Layer 5 of a small transformer language model trained on English Wikipedia (9 layers, counted from 0, width 96).
A neuron adds its activation times its output weights to the MLP's output. To switch it off is to set its activation to zero at one token and run the rest of the model.

Output weights of the MLP neurons that the questions are about. A number n stands for n times 0.0093.
n10: 20 0 68 -21 32 -46 -72 -27 -38 -15 -6 30 -11 5 -67 38 -13 -32 -19 30 32 -43 6 -63 -10 18 -20 -36 15 -63 -19 -13 18 64 49 -15 -11 -11 -34 58 47 10 7 20 -46 94 65 24 9 -25 7 -37 15 14 14 -34 -12 -39 55 5 -1 -57 -28 42 30 6 -58 15 -2 -28 9 92 -2 -5 26 -1 39 6 -38 -56 -14 17 38 -8 2 21 -21 35 -33 24 11 -14 -7 -92 14 -7
n18: 41 64 -12 -80 6 -21 -36 29 -29 -51 43 -9 -48 -40 -39 -43 -33 -20 -68 17 -4 -31 26 1 9 -8 5 54 -38 24 8 69 57 13 -11 -32 44 6 -34 -10 17 -27 54 -55 17 19 63 30 2 3 32 6 -33 -6 70 9 3 -24 0 17 -6 -20 -27 32 10 21 37 10 -8 17 21 -29 11 -84 16 -9 -12 -61 -25 16 -5 23 -43 -14 80 -40 45 38 47 22 -9 -39 12 39 -25 -29
n48: 18 -5 3 61 1 12 52 27 -5 34 -31 38 -28 -1 -67 -7 4 20 2 -46 -25 45 -13 23 24 -19 -13 -25 14 52 18 17 -16 -10 -22 26 14 14 -8 -83 -24 51 37 -32 -21 -5 17 34 19 10 -13 33 26 -23 -15 -15 -16 10 -58 41 0 -28 -24 -19 10 -1 -1 0 -12 -5 53 -8 -63 29 18 -23 -23 2 -3 -22 -14 48 18 20 -24 -7 -14 -14 -3 -30 14 -13 -10 -41 -13 46
n60: 4 83 8 4 14 -30 26 -3 4 3 -32 -7 -43 -12 -52 19 39 12 -39 -26 -23 9 -42 22 -40 21 17 -9 -12 40 -19 13 -28 63 14 -17 4 79 14 -55 -43 -30 -69 -22 46 27 -26 24 -30 35 -23 42 46 13 12 86 10 13 -18 -39 -6 -66 37 -16 -21 -25 -47 68 -81 4 -29 19 -48 6 -42 11 -17 66 9 41 -62 37 3 -48 4 17 -17 9 3 35 44 -5 17 73 -28 -23
n100: 23 -35 -27 -28 46 -39 -54 -5 -15 -68 41 -14 -13 2 45 -12 -31 -61 -75 2 66 7 41 40 -2 -12 -22 -28 -45 -13 -8 -2 -29 18 21 -19 26 -14 51 29 24 22 -33 17 32 -65 28 -24 -13 3 15 14 18 -17 29 -41 -1 -8 -8 -33 -21 3 -3 28 91 8 -16 15 -14 22 10 -43 8 36 34 1 35 30 45 -31 42 28 11 -47 -76 45 -20 13 9 48 64 -50 -4 3 49 -72
n101: -91 26 67 3 66 16 -22 -6 -72 33 47 7 77 19 26 64 -15 9 -2 31 -10 -8 31 11 17 -73 8 -26 7 62 -39 -13 5 33 22 -7 -29 16 -39 -19 -60 27 3 -1 13 17 51 -46 -93 5 -28 -19 -15 71 64 -13 63 6 -52 19 -6 -64 25 -60 2 8 19 -2 -38 -37 13 -53 -29 -17 -32 -18 4 60 76 41 -12 -27 -13 -52 -37 3 -1 0 45 -42 23 51 -24 -46 -53 11
n129: -12 17 30 34 57 31 -23 -2 -65 92 19 54 -16 63 -10 -25 -9 62 -49 -34 -38 -17 12 -17 35 8 -58 19 33 -12 -1 -30 3 10 20 -19 -49 52 7 5 -18 -29 1 -54 48 15 -31 -6 -14 -39 4 18 17 -6 -11 -39 -22 -64 20 -10 24 -82 15 -34 -47 -31 43 29 -16 -8 -6 21 23 -10 39 32 21 -34 0 15 -7 38 -6 -53 12 -30 -21 35 -13 36 76 -8 18 26 -59 -2
n190: 2 52 -49 58 25 -42 55 -18 48 23 -12 45 44 -29 -2 -11 2 -17 14 43 72 -20 20 -31 30 75 -70 -58 -70 -33 13 -54 -22 -28 30 -39 -23 -9 -22 -29 -14 15 3 14 -16 42 11 -18 34 27 35 19 -18 13 35 -11 25 17 -21 -36 -39 -5 -10 36 22 -25 -23 -3 -24 3 -12 -20 -15 29 6 -1 -19 -13 -9 16 -15 -11 -35 45 43 20 16 3 -4 49 -45 7 24 2 -54 -20

Each question names a token from some text and the token that comes next. It shows the activations a of the neurons there, in the order above. A number n stands for n times 0.079.

Then comes g, the gradient of the next token's log-probability with respect to the MLP's output, scaled to length 1. A neuron's effect is roughly proportional to its activation times (output weights . g). A number n stands for n times 0.0039.

" for", then " the"
a: 5 69 23 0 30 5 0 7
g: 2 -22 -39 -36 -9 -2 -1 -16 -19 14 -11 14 12 12 -39 -2 25 1 1 -7 -21 18 -23 -37 2 24 -33 32 4 12 41 25 31 -11 33 1 -12 -7 -28 -25 -20 -12 18 -58 51 95 45 -17 13 7 -1 -60 7 -52 4 28 1 -6 -8 14 49 12 7 -14 -2 27 16 9 17 -28 16 -14 -1 21 29 20 -16 -7 -4 17 -11 0 -25 -2 -11 20 78 -19 -11 9 13 -53 -10 -38 -10 -34
Which neuron, switched off, raises the next token's probability most? n100

" black", then " comedy"
a: 16 0 0 0 0 0 0 7
g: 8 4 26 15 25 28 22 17 -9 19 -33 18 37 -10 16 8 -17 26 15 11 -7 64 24 39 -32 39 -67 -11 -38 39 -43 10 14 -13 -22 -44 16 14 0 -24 12 37 -22 -8 6 -6 -14 -3 -64 -12 12 3 6 -5 -1 7 -5 -52 -2 -18 19 -76 0 25 11 6 18 21 -32 -24 4 -10 0 -43 -21 -15 -3 14 -12 25 53 44 -14 7 -19 3 4 -15 35 2 25 -2 -56 -4 15 -41
Which neuron, switched off, raises the next token's probability most? n10

"ology", then " Series"
a: 0 0 0 0 7 0 9 0
g: 27 19 9 -3 -14 6 1 50 -9 24 -37 -1 26 12 -13 -21 -14 17 -17 26 -65 6 7 40 14 28 4 16 2 -22 18 -6 45 -7 -20 -10 -52 19 13 -21 -34 31 22 -7 -6 -5 36 -3 -40 7 22 -18 11 35 18 -31 0 -40 -36 -30 -47 -12 -21 9 21 11 15 14 -46 8 14 -13 21 -4 -36 0 45 -45 9 23 5 30 14 -34 36 38 -86 -48 5 4 24 16 -17 21 18 -19
Switching off which neuron hurts the next token most? n129

"6", then "\n"
a: 0 0 0 0 0 0 0 37
g: -60 -5 48 15 -28 -10 -6 -1 26 -13 11 25 -6 14 -9 11 -6 -24 19 -29 21 6 -28 53 6 32 -22 -65 -2 29 -32 -30 -25 -1 58 -5 13 -10 -2 -3 -68 -70 19 -4 11 -13 27 34 22 37 -6 0 2 -23 -10 -4 35 12 27 -49 33 -13 20 24 -3 9 16 -36 -31 -19 -33 10 -39 22 -17 1 -9 -11 28 1 -4 -24 -1 54 -13 63 -21 17 9 12 12 13 -11 3 -1 -3
Switching off which neuron hurts the next token most? n190

" Jr", then "."
a: 0 0 79 0 0 20 0 0
g: -10 24 -38 5 -13 3 -3 -18 12 -15 7 21 -5 51 -31 -27 -3 33 12 -12 -35 18 16 -15 10 29 18 -16 -60 13 -10 50 -14 -63 -35 -55 23 -30 2 -10 32 -16 -26 11 -44 -1 18 25 18 21 22 -33 42 -20 31 -9 -12 6 -4 58 2 12 9 -15 41 10 -25 -29 22 -9 -20 64 -19 -5 -39 -10 -9 -6 -26 30 32 0 49 -17 -20 -9 39 -16 -41 -1 10 25 -10 -17 32 23
Switching off which neuron hurts the next token most? n48

"ann", then "ah"
a: 0 0 0 0 0 6 0 0
g: 17 32 7 15 25 32 20 -21 10 -32 -15 -12 12 -8 -19 49 22 49 -17 -17 -20 -11 -56 9 -10 -3 14 -10 -5 -44 -35 -18 -38 -26 -16 18 33 21 35 47 9 19 22 -17 15 25 19 -20 20 -64 27 8 -17 -30 -10 12 2 -11 11 41 -48 50 8 4 6 39 27 -19 3 38 10 -54 5 7 -18 16 -11 -39 -56 25 4 -7 -47 4 16 -19 -1 32 -16 0 0 -46 -20 -21 -8 40
Which neuron, switched off, raises the next token's probability most? n101

"-", then " Blue"
a: 0 0 0 0 0 5 0 14
g: 18 -1 -19 -18 -46 40 24 -8 9 -13 18 -21 49 -13 13 21 1 13 39 63 -5 -8 -18 4 -13 46 30 -5 -41 -1 -43 21 -13 1 -6 19 6 -51 22 -19 -38 -1 -27 -21 -17 10 -7 11 3 -16 36 -9 -7 72 38 -19 -41 -38 54 -58 -19 8 -15 31 12 19 40 31 -16 -6 -15 -11 -21 5 -34 -10 3 -20 -29 5 25 11 22 4 -4 19 -4 9 36 5 -45 7 -3 -40 -43 21
Switching off which neuron hurts the next token most? n190

",", then " one"
a: 2 0 39 0 7 0 8 0
g: 23 -37 3 -23 1 -3 13 13 12 -51 3 -1 18 -13 -17 -18 -29 1 -13 31 -19 69 -10 15 13 62 38 -13 -3 -42 -19 -16 26 -19 12 32 -4 -3 15 0 -24 4 21 -7 -3 17 25 6 -14 26 -3 8 -6 -46 7 -3 -4 39 -13 36 -45 50 4 11 -33 -35 -37 22 36 25 70 -1 -21 -35 -35 -16 9 -36 11 -24 0 6 -17 0 -5 -12 37 62 14 -3 -19 10 -47 -60 5 -3
Which neuron, switched off, raises the next token's probability most? n129

"eries", then " could"
a: 0 0 2 0 0 0 0 4
g: 6 -43 -1 1 -44 -29 23 15 -73 25 -23 -28 -34 0 -24 15 21 1 -8 -14 6 -22 -18 -5 21 14 18 9 54 -30 50 12 11 28 7 14 -71 -28 28 6 33 17 -16 -28 6 -17 12 4 11 19 -40 6 44 42 -33 5 7 24 37 14 2 10 -6 19 -34 29 -15 -23 -5 33 -25 8 -9 40 -32 -65 -2 52 -33 -26 -1 5 49 -6 -34 7 -10 30 3 3 -14 11 -3 -17 3 20
Which neuron, switched off, raises the next token's probability most? n190